Layer 4 of a small transformer language model trained on English Wikipedia (16 layers, counted from 0, width 128).
A neuron's activation on a vector x is GELU(weights . x + bias), where the dot is the dot product.

Input weights of the MLP neurons that the questions are about. A number n stands for (n - 500) times 0.0015.
n1 (bias -0.022): 471,411,503,593,465,509,402,597,494,471,465,629,450,653,507,509,559,286,519,677,591,376,753,648,391,485,503,347,593,487,247,506,460,445,464,464,434,307,606,381,567,463,448,370,597,396,380,618,503,573,245,500,570,567,760,497,584,387,448,481,454,702,340,541,360,563,329,438,510,797,317,584,626,475,464,478,487,637,536,746,607,413,377,429,500,645,533,361,497,546,482,387,574,566,574,564,537,380,551,516,436,607,422,330,526,500,638,477,491,645,367,403,599,353,680,441,440,624,506,693,474,381,418,575,596,491,513,602
n26 (bias -0.035): 517,570,581,415,383,507,545,599,463,739,480,476,337,397,556,273,595,259,254,707,433,520,497,661,626,595,349,542,605,614,589,527,443,731,469,479,454,395,546,310,468,454,700,506,716,500,605,528,425,240,671,341,524,275,591,576,573,467,545,615,620,462,470,374,394,224,517,671,427,411,537,695,500,589,497,546,573,554,548,573,483,536,396,688,517,547,574,549,441,536,529,346,549,474,377,504,457,489,342,611,494,486,476,383,643,630,582,493,634,279,644,531,207,468,477,368,332,507,672,506,531,396,445,576,730,525,375,500
n27 (bias -0.105): 623,625,585,476,327,625,535,448,342,582,490,591,450,467,472,460,447,489,545,409,577,636,517,357,691,356,698,350,675,372,628,559,614,445,427,559,634,480,556,619,340,590,378,635,570,772,649,423,579,435,389,545,503,733,372,487,510,557,580,371,627,567,469,507,443,532,424,624,556,737,382,397,433,407,546,566,500,497,652,460,400,391,426,552,493,429,610,514,472,536,593,545,388,580,692,290,520,536,403,307,604,404,611,570,518,620,640,422,278,510,224,297,546,443,476,338,416,479,439,391,624,424,486,480,714,370,112,355
n38 (bias -0.115): 652,423,690,298,416,572,583,525,625,489,458,405,441,623,547,565,452,326,294,284,535,325,608,425,656,279,548,488,384,425,704,511,481,482,688,626,610,585,514,401,308,400,504,540,389,485,742,453,560,722,696,464,620,514,398,205,463,517,605,589,378,489,578,290,438,530,510,481,312,545,399,583,360,562,493,582,453,571,461,389,399,290,451,510,558,430,622,280,442,445,527,350,456,424,482,304,651,507,661,613,486,586,676,545,613,504,305,584,545,528,693,825,482,611,601,687,437,572,609,583,400,684,402,628,496,517,334,322
n53 (bias -0.006): 497,500,326,411,490,494,628,389,467,522,551,560,434,420,617,411,619,327,651,416,410,607,679,352,518,420,583,324,518,506,481,454,586,558,500,541,392,528,408,524,417,571,575,627,308,481,618,447,484,463,712,484,540,561,345,476,558,617,663,533,573,468,390,516,557,548,405,497,487,519,591,398,236,464,635,272,603,414,497,533,444,521,355,564,535,669,465,529,538,651,584,364,550,566,614,327,372,666,578,491,318,494,491,527,384,565,343,395,515,494,577,380,431,436,657,497,442,506,348,535,239,441,644,691,607,469,433,739
n63 (bias -0.089): 500,287,514,678,538,480,320,384,459,458,600,557,517,360,647,483,527,547,542,349,483,480,500,449,333,379,612,497,517,606,437,465,431,517,400,553,482,378,605,668,366,646,553,513,605,314,600,675,659,646,591,361,681,503,472,480,516,391,282,683,663,669,260,433,579,631,483,291,710,375,376,333,561,554,529,658,468,688,292,545,493,395,658,390,436,397,507,676,579,235,647,602,413,527,542,460,453,496,474,517,430,542,560,613,428,774,587,604,510,521,602,363,396,296,510,289,528,678,306,585,302,652,322,575,632,523,368,460
n69 (bias -0.131): 473,481,744,594,307,451,512,614,538,296,573,632,508,373,516,629,432,459,559,500,301,371,419,627,442,766,415,301,286,259,346,759,541,301,440,703,443,480,307,343,642,475,567,390,584,484,687,289,875,585,520,373,519,573,558,545,639,519,608,349,783,568,415,624,468,646,337,333,699,402,277,709,346,492,464,534,512,671,520,485,583,485,400,396,408,485,622,589,440,489,387,512,440,830,512,590,462,431,689,581,470,343,294,473,632,500,531,496,634,588,539,469,280,382,446,328,608,321,492,537,492,537,508,777,516,235,469,560
n84 (bias -0.161): 647,485,460,537,496,539,399,533,500,478,467,473,522,592,481,378,664,435,544,457,377,289,482,442,235,475,504,458,557,152,526,563,604,415,692,455,328,411,504,537,512,597,616,260,683,542,461,425,527,383,531,541,331,351,642,593,687,565,564,564,423,432,401,504,393,408,554,528,417,523,635,644,443,521,667,432,328,537,720,420,575,647,576,563,477,435,212,542,602,543,348,753,578,751,326,616,303,319,422,441,518,378,556,583,519,314,349,702,133,544,619,637,753,296,598,444,445,541,533,608,522,766,568,378,570,527,482,266
n159 (bias -0.016): 634,539,497,500,593,500,503,543,512,478,593,582,428,370,465,503,548,666,365,563,560,402,494,706,616,535,275,559,618,568,509,475,644,491,419,325,576,423,443,514,401,423,594,468,440,519,513,597,451,485,561,534,466,530,379,432,509,305,641,669,532,598,558,510,668,407,333,723,719,474,657,473,262,316,434,402,378,448,546,518,506,571,509,468,478,588,503,554,613,544,537,460,612,455,247,442,336,385,532,418,620,438,391,398,484,602,414,490,735,521,491,667,431,347,666,371,376,569,421,327,333,419,722,512,576,469,540,600
n165 (bias -0.106): 446,475,551,494,576,509,425,558,733,400,405,470,647,590,338,621,441,346,278,412,362,525,497,322,542,608,659,427,466,597,487,558,570,513,624,627,414,436,475,669,510,473,594,639,559,379,404,464,507,475,490,229,500,443,440,565,542,368,402,562,509,586,669,541,503,640,413,490,474,540,484,631,410,481,247,469,474,436,403,516,555,556,472,684,418,472,563,242,299,441,506,519,432,690,320,650,652,437,483,646,558,651,237,535,684,619,551,606,576,399,419,535,470,513,576,659,357,739,541,572,263,585,428,625,593,485,462,448
n168 (bias -0.037): 530,358,437,560,290,480,509,512,473,431,435,343,421,731,272,634,657,531,470,438,571,512,349,683,584,586,472,341,564,372,433,570,362,482,445,515,481,662,415,369,603,491,506,627,464,434,580,488,414,419,431,745,356,438,646,352,559,474,433,363,494,503,608,579,627,416,512,420,555,396,435,503,690,430,337,436,530,569,558,500,661,445,412,400,512,397,562,466,734,630,559,554,584,588,615,528,340,412,696,530,663,494,375,629,608,545,650,559,420,553,567,624,488,547,456,461,568,402,360,701,479,506,436,529,464,575,503,506
n230 (bias -0.081): 217,424,510,480,561,603,673,440,546,705,467,370,523,612,490,481,183,625,641,487,559,416,480,560,410,542,417,650,342,507,405,460,329,440,623,660,718,574,565,620,507,468,476,761,450,566,461,681,412,503,367,575,627,556,437,452,469,510,404,516,576,445,553,641,237,580,542,539,412,521,605,503,476,484,452,458,354,463,432,556,439,455,411,490,490,309,406,452,459,551,585,419,397,513,289,340,584,803,500,427,407,587,412,307,620,836,574,590,559,424,456,456,360,632,470,396,355,524,430,651,422,804,503,480,443,503,530,568
n255 (bias -0.199): 470,665,437,708,626,529,514,544,362,655,648,390,438,554,569,474,386,696,564,487,523,442,560,757,507,420,646,494,594,602,514,520,514,453,312,398,379,580,643,489,441,423,544,601,684,489,504,510,599,510,402,626,467,487,490,633,651,713,411,649,490,431,467,486,507,427,490,461,514,423,480,409,295,195,534,565,326,513,385,553,490,416,477,580,445,596,476,503,476,377,384,514,848,526,614,619,256,402,239,600,564,412,619,474,452,220,591,375,269,566,422,689,493,395,437,283,430,353,457,547,364,592,548,448,477,478,553,648
n278 (bias -0.136): 324,604,395,508,670,442,538,663,397,784,404,531,618,614,539,449,566,610,466,526,541,303,585,551,350,536,523,467,518,454,386,568,445,342,366,462,465,383,350,631,426,536,244,528,472,598,396,527,416,406,469,546,470,530,563,700,599,463,438,405,784,694,245,544,523,555,361,504,469,710,456,394,426,628,647,435,707,530,451,504,473,489,707,644,249,537,430,527,346,641,677,583,275,518,663,217,394,535,560,593,561,250,592,695,504,443,319,519,530,515,466,364,384,484,674,605,470,369,519,968,603,416,504,254,402,388,440,638
n305 (bias -0.112): 401,742,468,337,733,555,302,454,406,422,643,340,507,373,504,607,527,659,564,333,656,548,493,448,450,490,548,450,459,532,654,325,489,422,637,572,335,386,469,584,552,571,348,380,511,697,610,395,568,514,800,413,468,644,486,624,517,497,311,380,588,394,468,447,489,482,621,591,500,537,381,462,415,607,438,233,363,482,209,291,417,699,514,486,642,559,555,650,595,469,543,489,613,528,386,663,342,345,515,437,446,728,583,246,424,761,710,562,423,692,504,504,373,674,573,500,567,359,408,584,303,447,656,652,458,474,567,418
n315 (bias -0.031): 634,510,592,534,481,570,347,376,551,731,378,542,460,682,408,573,447,665,597,311,520,460,592,493,490,219,621,388,709,437,767,375,471,658,626,472,564,545,507,669,640,306,343,192,578,504,288,668,671,500,421,528,569,585,476,424,516,282,356,470,369,440,633,518,461,604,447,460,388,612,551,487,582,696,560,530,601,404,365,395,559,443,767,447,549,395,504,532,634,480,642,538,642,263,379,457,370,325,475,405,516,465,448,513,627,434,386,702,449,480,431,479,405,439,595,533,357,616,541,422,413,383,584,540,517,308,606,503
n336 (bias -0.100): 466,503,497,534,426,455,301,556,613,550,739,746,549,871,353,569,738,532,350,702,506,476,543,601,360,605,413,519,500,421,371,400,588,550,541,449,365,425,515,584,403,330,503,245,389,497,527,452,533,553,386,430,612,515,620,349,626,223,481,443,509,548,519,619,403,474,533,443,500,461,525,373,513,382,474,446,560,404,491,576,491,494,307,393,443,383,500,584,497,467,605,669,485,558,434,718,479,536,484,593,426,544,266,412,343,456,425,439,509,500,500,641,602,626,442,440,623,621,447,600,591,447,490,633,506,517,596,482
n342 (bias -0.103): 607,473,372,548,371,616,564,379,462,464,473,580,556,565,583,468,369,434,518,435,394,712,364,487,431,526,503,392,448,494,476,488,628,533,708,613,429,353,485,366,531,472,509,489,326,465,634,576,449,622,628,582,599,698,432,532,368,512,469,509,549,337,303,459,460,335,416,561,616,465,583,553,571,477,417,587,336,452,570,715,439,375,571,531,528,473,528,522,503,540,598,449,494,663,584,584,488,403,374,426,446,536,336,700,322,518,737,556,562,406,627,765,568,491,506,355,225,472,527,573,533,478,427,380,452,550,640,425
n380 (bias -0.084): 526,514,450,594,562,449,451,481,585,498,571,554,556,490,418,449,556,515,488,651,396,393,564,467,279,565,505,458,417,675,660,512,365,435,402,610,410,483,474,610,615,523,522,421,466,477,531,559,543,424,623,446,529,619,510,602,477,528,478,593,479,708,459,350,488,502,505,639,439,518,367,540,475,528,372,583,568,409,481,479,507,370,472,511,392,474,620,517,458,433,514,568,512,614,541,595,430,485,599,471,518,522,505,394,530,589,551,443,543,611,277,493,466,633,519,342,500,493,436,387,534,447,446,535,380,334,541,407
n386 (bias -0.077): 487,330,661,574,726,569,435,592,609,456,530,528,622,529,312,248,542,539,683,341,513,543,290,450,409,422,521,268,594,541,538,320,507,459,314,503,587,456,421,269,391,440,380,459,500,560,489,521,636,500,518,376,476,463,607,422,728,510,586,444,362,639,544,725,497,518,438,424,638,610,483,421,427,477,503,507,397,591,712,328,596,539,417,474,507,583,711,584,278,419,605,864,357,631,500,535,536,405,294,215,487,405,462,503,694,510,612,469,420,507,422,520,400,461,593,671,667,600,497,621,520,572,452,566,591,453,507,451
n400 (bias -0.133): 377,596,320,731,399,390,466,399,585,476,477,469,386,616,428,309,503,458,403,464,372,542,517,265,490,449,670,500,723,615,541,341,434,339,728,452,410,460,406,830,594,588,561,718,540,553,586,500,518,387,559,425,397,639,397,591,447,611,548,490,308,510,300,659,420,497,464,561,718,641,526,340,434,581,321,465,514,440,429,533,425,422,434,641,593,408,597,472,483,616,594,426,606,591,406,521,377,312,627,387,577,510,605,526,716,342,460,427,349,207,595,497,644,382,437,410,404,572,600,506,402,539,585,634,470,497,667,532
n415 (bias -0.056): 424,378,466,538,370,653,493,732,470,348,632,872,513,534,550,390,477,561,351,361,568,453,585,663,634,450,518,278,470,451,542,521,565,635,272,549,632,545,453,488,504,486,647,620,786,410,445,504,620,373,450,289,493,432,237,627,481,537,539,650,487,607,548,621,271,450,389,614,486,602,544,540,600,744,387,560,619,376,378,544,636,333,409,404,475,548,554,304,645,410,623,656,563,644,486,536,564,590,318,421,526,441,405,378,705,441,407,496,612,527,503,594,443,331,585,355,445,528,497,536,430,573,602,524,476,291,252,576
n426 (bias -0.072): 609,484,526,471,580,385,552,490,437,484,443,440,531,263,295,381,581,574,442,579,708,531,405,554,744,611,633,531,441,311,581,302,534,581,602,552,387,458,584,605,534,557,232,673,316,561,414,579,531,865,483,451,593,630,535,600,536,440,454,631,509,464,429,466,387,520,475,342,539,534,497,553,553,594,569,441,503,458,552,393,458,612,361,562,368,300,594,636,417,540,548,357,531,563,519,510,494,470,436,443,312,584,523,544,487,649,684,633,449,424,448,536,629,530,623,129,471,697,407,467,484,340,398,666,609,467,555,540
n436 (bias -0.083): 434,513,464,427,822,510,426,603,601,697,389,503,613,518,292,362,632,531,470,582,510,384,539,486,520,577,737,450,522,396,658,520,486,600,618,517,466,626,465,422,459,497,368,622,342,583,638,493,581,592,524,564,543,352,329,381,537,591,544,410,506,425,460,472,486,517,681,539,510,455,464,603,507,510,367,545,308,493,591,588,527,416,291,506,493,340,666,805,170,593,466,463,452,322,523,514,535,500,608,605,522,403,645,692,510,557,703,407,333,242,376,637,646,438,611,432,592,503,401,559,473,447,378,300,679,432,566,340
n467 (bias -0.109): 500,493,408,655,682,503,476,292,233,438,581,716,500,571,450,467,734,654,448,541,601,573,449,431,493,444,543,706,297,535,573,410,331,559,693,574,364,310,577,685,543,453,489,438,745,439,551,356,518,380,532,511,514,432,333,547,471,669,412,440,424,461,545,412,471,450,517,629,209,475,544,195,646,223,528,613,468,455,510,595,601,490,470,487,415,463,443,432,482,669,413,462,868,637,569,482,463,353,373,527,536,763,423,399,687,566,486,528,622,415,528,517,567,364,503,489,446,609,428,403,409,405,433,681,459,510,442,460
n468 (bias -0.085): 480,191,470,457,669,574,551,470,376,487,510,521,308,554,380,345,487,556,507,395,614,487,372,664,570,545,686,644,449,385,449,460,267,450,425,514,459,557,672,380,316,545,432,393,532,650,631,354,535,563,646,588,434,497,507,651,778,624,446,384,634,490,450,475,503,410,562,422,602,342,372,360,220,610,650,574,646,447,571,572,446,516,569,621,377,516,500,517,555,510,409,419,510,542,681,521,390,396,430,639,471,443,689,777,186,423,670,359,438,484,544,554,459,392,385,457,622,524,599,418,385,447,595,435,646,404,493,471
n495 (bias -0.066): 551,514,447,463,491,607,397,537,420,409,444,294,384,402,407,431,391,624,480,444,577,363,539,349,542,647,617,595,574,477,449,580,668,500,491,583,456,469,602,662,532,512,529,473,555,423,656,474,458,329,636,624,424,520,536,489,744,453,636,508,508,372,399,536,436,421,574,548,581,491,347,643,485,659,555,473,431,514,429,450,477,571,372,705,520,444,418,611,425,315,516,514,462,456,560,438,431,485,557,503,433,514,273,492,674,497,534,675,230,355,623,543,442,447,450,406,483,344,500,535,466,680,566,470,427,445,537,544
n510 (bias -0.107): 491,337,500,497,360,598,487,656,375,506,581,337,655,572,562,469,583,560,500,509,475,297,456,527,605,433,684,657,567,587,660,391,447,586,549,426,438,392,488,472,635,497,364,548,373,380,510,490,480,730,434,513,472,525,695,328,455,519,529,469,739,627,348,604,467,444,423,585,591,413,597,528,651,435,513,625,423,538,590,466,519,435,413,409,497,190,378,369,438,680,440,471,411,475,465,437,512,308,376,361,406,430,278,612,601,385,589,808,303,481,494,631,484,698,575,462,494,630,506,500,465,567,477,692,513,553,468,586

Each question shows a token from some text and the vector x that enters the MLP there. A number n stands for (n - 500) times 0.011.

" sp": 324,450,486,461,511,481,620,292,694,474,421,595,357,537,414,648,429,510,570,459,354,577,386,578,593,403,420,759,316,413,455,519,540,508,439,440,547,427,575,685,724,497,665,466,654,411,670,474,564,405,545,519,458,576,442,429,457,610,552,517,263,438,563,310,731,234,322,261,488,586,400,531,724,536,433,770,628,570,728,337,693,662,359,568,455,606,415,310,499,437,543,439,231,380,510,619,674,633,491,550,430,386,618,461,399,418,588,470,527,482,533,460,525,667,692,508,541,487,362,390,453,419,535,346,543,701,481,433
Which neuron fires most, and how strongly? n38, at about 0.73

" in": 402,527,523,497,580,502,549,402,639,479,510,460,270,503,486,570,417,431,588,621,308,640,366,548,511,369,437,878,421,557,416,602,596,523,449,406,483,514,600,700,704,532,621,373,610,525,561,519,643,545,548,358,485,548,429,365,311,511,608,527,287,453,395,378,738,343,283,355,526,666,344,524,773,438,421,532,580,615,727,353,561,684,413,437,319,495,521,471,624,404,520,602,273,377,484,627,785,581,398,445,506,413,485,469,440,425,432,435,508,433,456,432,617,663,469,371,575,355,440,608,402,320,654,351,550,647,485,484
Which of these neurons fires most? n336

" ": 293,366,480,449,685,496,516,498,537,473,576,545,286,530,535,674,448,432,602,586,330,686,415,561,592,489,396,770,417,541,411,567,644,491,462,381,493,528,576,622,743,494,654,450,634,436,520,574,595,480,601,421,427,648,439,412,410,609,673,484,286,407,385,437,819,264,244,392,516,619,454,518,706,550,523,536,641,493,587,385,450,650,333,474,408,446,428,390,518,381,511,511,157,349,564,515,761,544,447,435,537,431,594,414,375,547,518,500,554,457,464,420,659,670,660,316,535,361,449,481,395,391,632,289,525,640,502,427
Which of these neurons fires most? n159

"orn": 267,436,567,429,556,449,716,669,623,592,561,529,400,549,620,495,363,413,676,569,334,715,452,586,516,308,546,762,409,512,464,550,703,513,386,616,421,658,614,655,695,378,544,448,647,467,537,541,556,579,430,356,386,555,521,375,438,441,557,426,351,480,391,319,686,282,266,373,506,520,482,639,839,423,464,572,724,576,643,397,563,626,210,515,465,476,443,531,548,410,349,461,340,264,501,628,752,595,370,417,479,455,630,536,351,406,467,563,417,467,403,435,614,635,587,398,603,462,365,672,364,397,518,505,492,473,494,501
The three highest activations, in order: n510, n1, n426

"re": 390,426,486,564,559,446,634,556,620,514,676,596,411,520,628,690,381,402,656,402,294,580,352,554,485,281,410,627,370,462,515,529,652,553,371,475,656,688,591,642,694,384,701,373,570,489,585,450,566,382,462,412,496,543,404,489,488,596,621,463,258,348,416,273,675,327,201,368,657,457,526,625,809,529,484,534,594,459,558,433,438,679,330,539,459,568,457,348,566,455,494,452,315,336,457,622,787,652,371,343,515,401,720,601,428,646,392,546,399,365,440,487,630,570,680,491,619,413,564,422,446,292,531,407,491,614,454,517
Which of these neurons fires most? n415

" sh": 441,455,494,377,636,505,587,452,632,507,499,590,342,589,490,671,309,444,618,509,307,675,353,528,632,341,430,755,381,512,369,570,544,560,515,480,582,486,474,639,741,408,662,384,608,485,591,424,605,471,523,444,427,615,651,496,397,602,605,521,296,523,541,337,765,383,325,370,469,513,375,510,638,458,429,719,627,542,667,308,626,701,315,577,379,526,473,287,577,413,538,450,173,356,523,589,781,608,483,543,452,352,491,496,386,463,553,527,493,413,431,342,661,696,589,467,514,499,351,450,363,431,582,392,521,626,407,342
The three highest activations, in order: n165, n38, n27

" of": 481,482,482,431,616,378,506,512,639,553,460,380,317,623,531,549,447,423,677,543,316,676,281,610,468,388,443,823,359,542,384,617,499,475,495,409,499,484,545,664,675,411,629,452,609,533,531,507,686,472,544,383,589,533,559,441,422,488,583,440,343,328,463,322,721,321,305,390,430,655,416,516,755,505,539,556,484,661,652,421,456,693,383,462,418,388,589,401,613,520,548,562,192,312,545,606,685,658,357,485,473,505,571,516,387,433,534,504,374,352,401,475,654,741,592,294,550,465,393,532,475,359,622,269,473,675,507,505
Which of these neurons fires most? n342

"ely": 306,503,604,373,649,525,655,465,545,609,540,553,315,485,501,584,534,507,584,602,419,570,445,645,589,362,542,831,334,463,491,559,529,536,433,400,434,515,549,766,707,504,600,398,607,445,747,577,567,454,500,396,549,495,385,390,359,452,541,458,462,493,592,339,755,522,305,309,517,566,405,547,716,498,326,523,603,633,630,406,458,672,248,464,379,432,409,409,568,440,506,470,330,260,547,521,837,652,475,394,633,498,542,529,355,374,503,523,438,372,495,608,514,696,507,405,627,409,391,497,483,295,515,371,327,533,548,428
Which two neurons fire most, strongest first? n436, n336

"e": 287,438,508,482,555,458,640,562,521,533,668,503,393,525,460,540,393,541,720,451,370,523,343,630,440,411,420,732,412,513,495,462,622,593,531,510,628,556,563,652,615,562,695,394,641,418,665,412,660,421,516,446,523,594,577,405,499,518,646,457,293,375,417,277,817,406,324,390,486,601,573,554,902,493,526,512,676,674,594,297,644,645,460,538,417,594,391,341,452,352,418,365,404,316,514,657,747,638,399,223,463,421,559,523,578,408,387,375,452,435,499,488,562,610,604,443,596,444,338,415,459,340,490,348,444,637,583,335
Which of these neurons fires most? n386

" l": 412,435,485,470,663,424,568,515,635,500,547,590,275,554,549,720,333,456,609,494,348,627,391,510,601,329,355,743,440,527,359,635,489,518,494,418,459,528,549,630,802,446,625,303,571,497,589,451,663,572,575,457,455,607,473,525,450,620,643,537,280,446,408,448,701,353,223,420,497,559,512,519,678,543,413,572,628,578,619,244,583,700,313,508,439,511,538,386,515,302,494,505,160,410,498,543,694,570,415,472,503,429,515,484,336,509,478,540,493,425,496,376,702,673,529,380,617,447,477,472,438,393,593,330,542,557,441,458
Which of these neurons fires most? n69

" her": 353,419,519,474,603,422,628,473,684,358,585,546,333,543,385,611,419,461,539,521,387,662,380,607,513,352,488,843,321,510,415,626,508,493,512,477,413,582,592,687,713,439,649,423,680,520,758,578,609,590,511,453,397,495,494,504,337,518,605,541,265,459,456,357,802,369,363,411,468,589,369,522,760,526,455,534,654,612,670,406,634,569,387,525,320,535,361,394,642,399,398,545,177,369,546,615,723,582,519,403,365,457,509,405,424,441,548,514,451,487,425,466,500,655,493,445,471,395,459,521,513,267,623,450,601,619,445,318
Which neuron fires most, and how strongly? n380, at about 0.99

"ost": 419,468,384,520,653,537,638,534,519,628,568,441,269,465,611,616,575,463,595,661,364,644,367,543,462,285,435,758,364,465,352,547,504,501,342,525,475,542,490,708,636,379,716,444,600,511,499,587,649,565,581,502,555,627,561,472,358,508,519,607,388,517,401,333,828,226,260,404,486,505,418,563,700,560,468,605,699,486,668,440,475,677,390,637,415,477,440,481,530,346,365,485,258,279,532,507,710,592,388,390,489,560,494,467,473,460,602,524,448,412,401,445,650,654,611,310,543,552,299,514,378,377,558,333,484,634,417,455
Which of these neurons fires most? n63

"v": 290,444,454,540,558,384,490,470,529,598,633,417,436,562,536,617,528,344,603,560,336,449,517,572,466,479,397,790,421,589,451,495,680,596,419,541,450,622,562,727,587,484,612,477,695,451,602,552,587,291,398,392,437,510,603,443,389,497,556,661,183,449,360,300,810,274,315,378,590,520,495,658,764,558,507,595,485,554,623,322,575,597,311,574,391,590,509,348,495,481,445,435,214,310,433,736,652,633,443,476,472,440,581,578,331,524,564,480,583,551,444,442,558,454,587,590,426,348,435,424,405,350,454,481,675,717,577,395
Which neuron fires most, and how strongly? n26, at about 3.1

"f": 341,459,574,542,575,422,548,486,580,633,719,427,403,602,595,533,386,315,705,497,383,674,391,673,453,326,380,774,412,577,434,564,545,485,370,571,544,607,567,626,635,303,633,539,632,458,585,475,621,269,538,418,504,546,429,469,489,504,561,535,166,474,436,362,753,249,306,344,555,572,429,577,691,279,614,645,531,564,591,396,503,717,415,573,530,578,376,382,467,482,532,410,241,346,621,616,625,617,410,489,504,477,537,566,386,528,646,441,524,436,554,403,628,607,541,452,580,400,316,405,469,323,627,356,461,600,583,363
The three highest activations, in order: n255, n26, n342

":": 280,423,474,426,602,335,566,421,598,514,468,361,340,640,565,619,418,458,688,645,378,621,298,651,517,434,381,894,486,499,448,660,604,470,461,454,594,431,652,680,687,484,633,452,637,472,541,461,568,488,543,298,449,620,561,445,442,438,599,507,333,365,527,347,767,356,302,399,530,485,411,575,717,462,544,478,525,552,580,452,476,638,346,504,486,427,446,347,662,402,436,524,301,277,582,583,634,532,419,462,587,392,609,402,436,484,426,577,492,447,440,543,707,619,640,493,447,332,440,476,439,285,637,362,594,582,446,432
Which neuron fires most, and how strongly? n159, at about 0.28

"ly": 274,549,500,466,662,474,664,545,467,579,658,619,362,510,492,558,495,493,666,552,435,554,395,603,579,301,489,770,429,543,522,477,622,592,405,491,516,603,619,725,687,525,643,430,624,459,689,413,567,435,534,327,433,503,549,432,416,522,602,535,436,439,443,290,817,354,262,380,487,514,464,507,722,399,451,506,557,631,614,401,470,729,247,549,406,495,325,318,500,535,489,411,280,272,580,595,732,664,400,472,527,434,573,611,355,367,500,510,474,409,536,592,467,626,443,465,553,438,359,501,530,267,431,432,372,670,539,451
Which neuron fires most, and how strongly? n510, at about 1.1

"and": 329,434,456,513,636,496,585,430,446,596,486,371,380,475,506,644,483,598,519,517,418,776,414,641,488,372,492,712,445,594,446,476,556,451,476,560,481,618,456,751,671,388,690,382,621,388,588,576,635,538,470,460,542,679,398,601,164,509,477,507,277,463,386,388,746,356,309,416,561,583,360,587,745,683,481,579,638,458,630,383,646,693,271,430,469,486,447,330,552,447,465,379,293,342,514,576,663,494,361,381,508,623,524,394,446,412,521,519,522,395,431,377,599,723,612,480,620,443,403,461,352,350,673,288,542,577,486,522
Which neuron fires most, and how strongly? n315, at about 1

"on": 362,508,554,461,532,411,526,555,586,640,504,349,378,536,542,573,496,431,682,449,324,712,388,516,404,368,400,715,386,622,481,574,633,470,530,560,570,537,546,771,677,561,639,244,664,468,500,697,528,420,521,462,543,634,448,419,368,519,546,476,379,434,447,365,742,485,311,347,460,602,402,644,633,544,487,604,663,499,632,330,595,744,329,490,358,547,437,360,556,421,438,442,333,307,352,598,602,514,396,323,504,452,635,333,402,398,410,500,443,419,520,499,642,744,641,441,580,464,455,490,423,293,544,273,389,574,524,608
Which two neurons fire most, strongest first? n315, n380

"y": 230,483,370,465,589,507,697,501,533,593,581,488,491,598,546,604,580,542,674,482,399,572,431,522,453,343,466,765,388,568,444,550,638,459,508,466,490,561,517,703,653,399,716,411,533,378,504,482,594,581,522,416,471,492,575,473,378,454,632,468,366,455,449,379,820,369,202,439,633,566,464,525,751,376,482,654,557,495,683,419,547,734,333,448,426,421,376,430,511,372,507,353,306,235,506,484,670,484,394,444,499,427,639,595,557,395,559,478,436,364,527,518,597,620,703,510,650,431,404,504,352,290,587,381,456,626,598,399
Which two neurons fire most, strongest first? n510, n436

"en": 290,430,485,517,457,466,620,564,602,541,680,509,361,538,631,566,483,343,637,490,316,489,440,572,444,325,383,753,376,508,469,485,725,509,387,533,554,532,571,713,684,474,596,313,622,533,571,508,530,663,512,319,451,579,597,365,478,493,752,462,345,542,467,272,727,433,294,372,604,521,493,497,801,521,488,570,629,569,670,253,461,656,410,416,427,531,403,534,488,415,369,470,251,300,589,631,591,608,417,407,620,413,592,507,443,546,417,466,530,458,520,378,629,670,526,492,535,481,372,468,342,355,515,446,469,548,529,481
Which two neurons fire most, strongest first? n63, n336

"ne": 327,573,465,458,705,373,670,532,585,551,607,459,444,539,497,572,445,431,684,540,333,669,403,577,439,353,420,619,391,401,411,561,619,508,508,558,616,587,557,644,654,513,635,469,590,530,584,549,556,485,473,431,512,573,444,527,466,469,631,501,298,414,405,305,769,385,223,320,534,613,402,678,750,560,488,526,761,566,608,357,632,660,366,493,408,536,421,336,503,339,368,396,183,411,600,540,766,658,473,295,472,565,630,529,545,531,305,334,473,372,379,424,591,630,701,412,580,376,440,582,410,252,523,554,559,631,422,425
The three highest activations, in order: n53, n27, n1

"ot": 277,420,537,499,552,372,523,639,650,700,601,535,384,563,516,587,595,393,655,639,444,648,302,555,503,384,484,641,363,585,370,524,682,534,493,389,615,616,600,686,560,389,708,335,659,571,535,492,606,501,616,422,418,513,557,444,346,448,548,532,275,449,458,290,791,249,311,373,559,625,398,603,643,381,522,666,586,491,572,358,652,648,350,503,352,594,360,421,469,411,495,372,262,228,465,569,693,591,384,504,602,460,652,415,440,473,540,364,415,453,459,492,631,586,553,481,584,343,361,557,371,368,580,403,696,615,478,457
The three highest activations, in order: n26, n336, n436

" be": 246,449,466,410,587,511,496,308,602,509,623,593,258,486,469,641,396,559,588,506,416,572,341,587,572,441,405,838,401,439,408,561,560,549,538,509,495,525,593,702,722,576,573,396,653,512,643,599,555,478,476,460,421,611,498,305,366,558,510,505,264,398,461,286,641,413,320,319,510,559,418,641,704,417,502,660,609,698,644,351,681,642,254,424,464,440,362,440,564,395,608,527,365,317,496,725,714,736,438,414,542,429,629,510,480,473,562,493,391,428,391,445,552,657,570,429,602,373,384,532,459,398,556,345,496,699,524,398
Which two neurons fire most, strongest first? n230, n168

" is": 362,403,464,411,598,482,566,403,669,459,568,515,317,483,455,689,468,506,595,580,327,547,224,577,583,423,412,876,391,442,324,523,577,573,499,446,521,535,597,732,703,495,609,567,662,494,559,503,596,506,532,383,469,618,587,366,389,504,536,491,326,437,489,296,757,438,309,369,537,572,387,540,694,423,500,625,625,758,642,416,563,686,273,459,319,486,412,462,657,412,614,468,289,342,461,594,842,524,464,406,480,409,586,563,479,460,604,481,473,483,380,447,548,626,576,416,548,287,404,469,428,381,572,344,492,624,494,353
The three highest activations, in order: n168, n63, n426

"ag": 318,484,471,506,638,318,637,528,409,566,472,309,455,559,617,544,499,600,568,458,540,713,425,584,501,411,430,735,425,490,310,604,630,467,426,493,438,635,508,669,639,381,673,461,633,507,478,572,632,439,540,378,423,701,475,484,315,450,644,626,364,477,549,253,673,370,279,392,516,552,261,496,653,582,430,650,590,599,630,431,485,684,296,534,454,485,407,338,550,342,368,348,342,300,526,576,705,644,390,345,588,438,672,626,390,441,377,515,445,442,406,461,657,682,668,402,682,337,427,528,394,356,631,378,483,686,494,449
Which of these neurons fires most? n255

"ri": 325,490,439,501,658,465,597,579,462,629,639,363,478,579,614,492,526,425,565,451,441,520,337,540,417,414,486,766,410,366,444,516,602,400,579,441,404,523,560,694,705,507,674,299,565,530,546,423,624,511,492,461,520,515,535,495,264,526,641,594,385,384,424,303,731,282,262,412,604,538,344,604,716,660,547,567,731,507,569,416,650,707,266,494,516,599,420,390,541,424,427,356,242,294,483,533,720,564,347,365,608,495,684,556,418,565,471,439,379,424,416,383,710,610,651,330,640,493,398,554,416,321,491,389,541,535,511,476
Which two neurons fire most, strongest first? n426, n84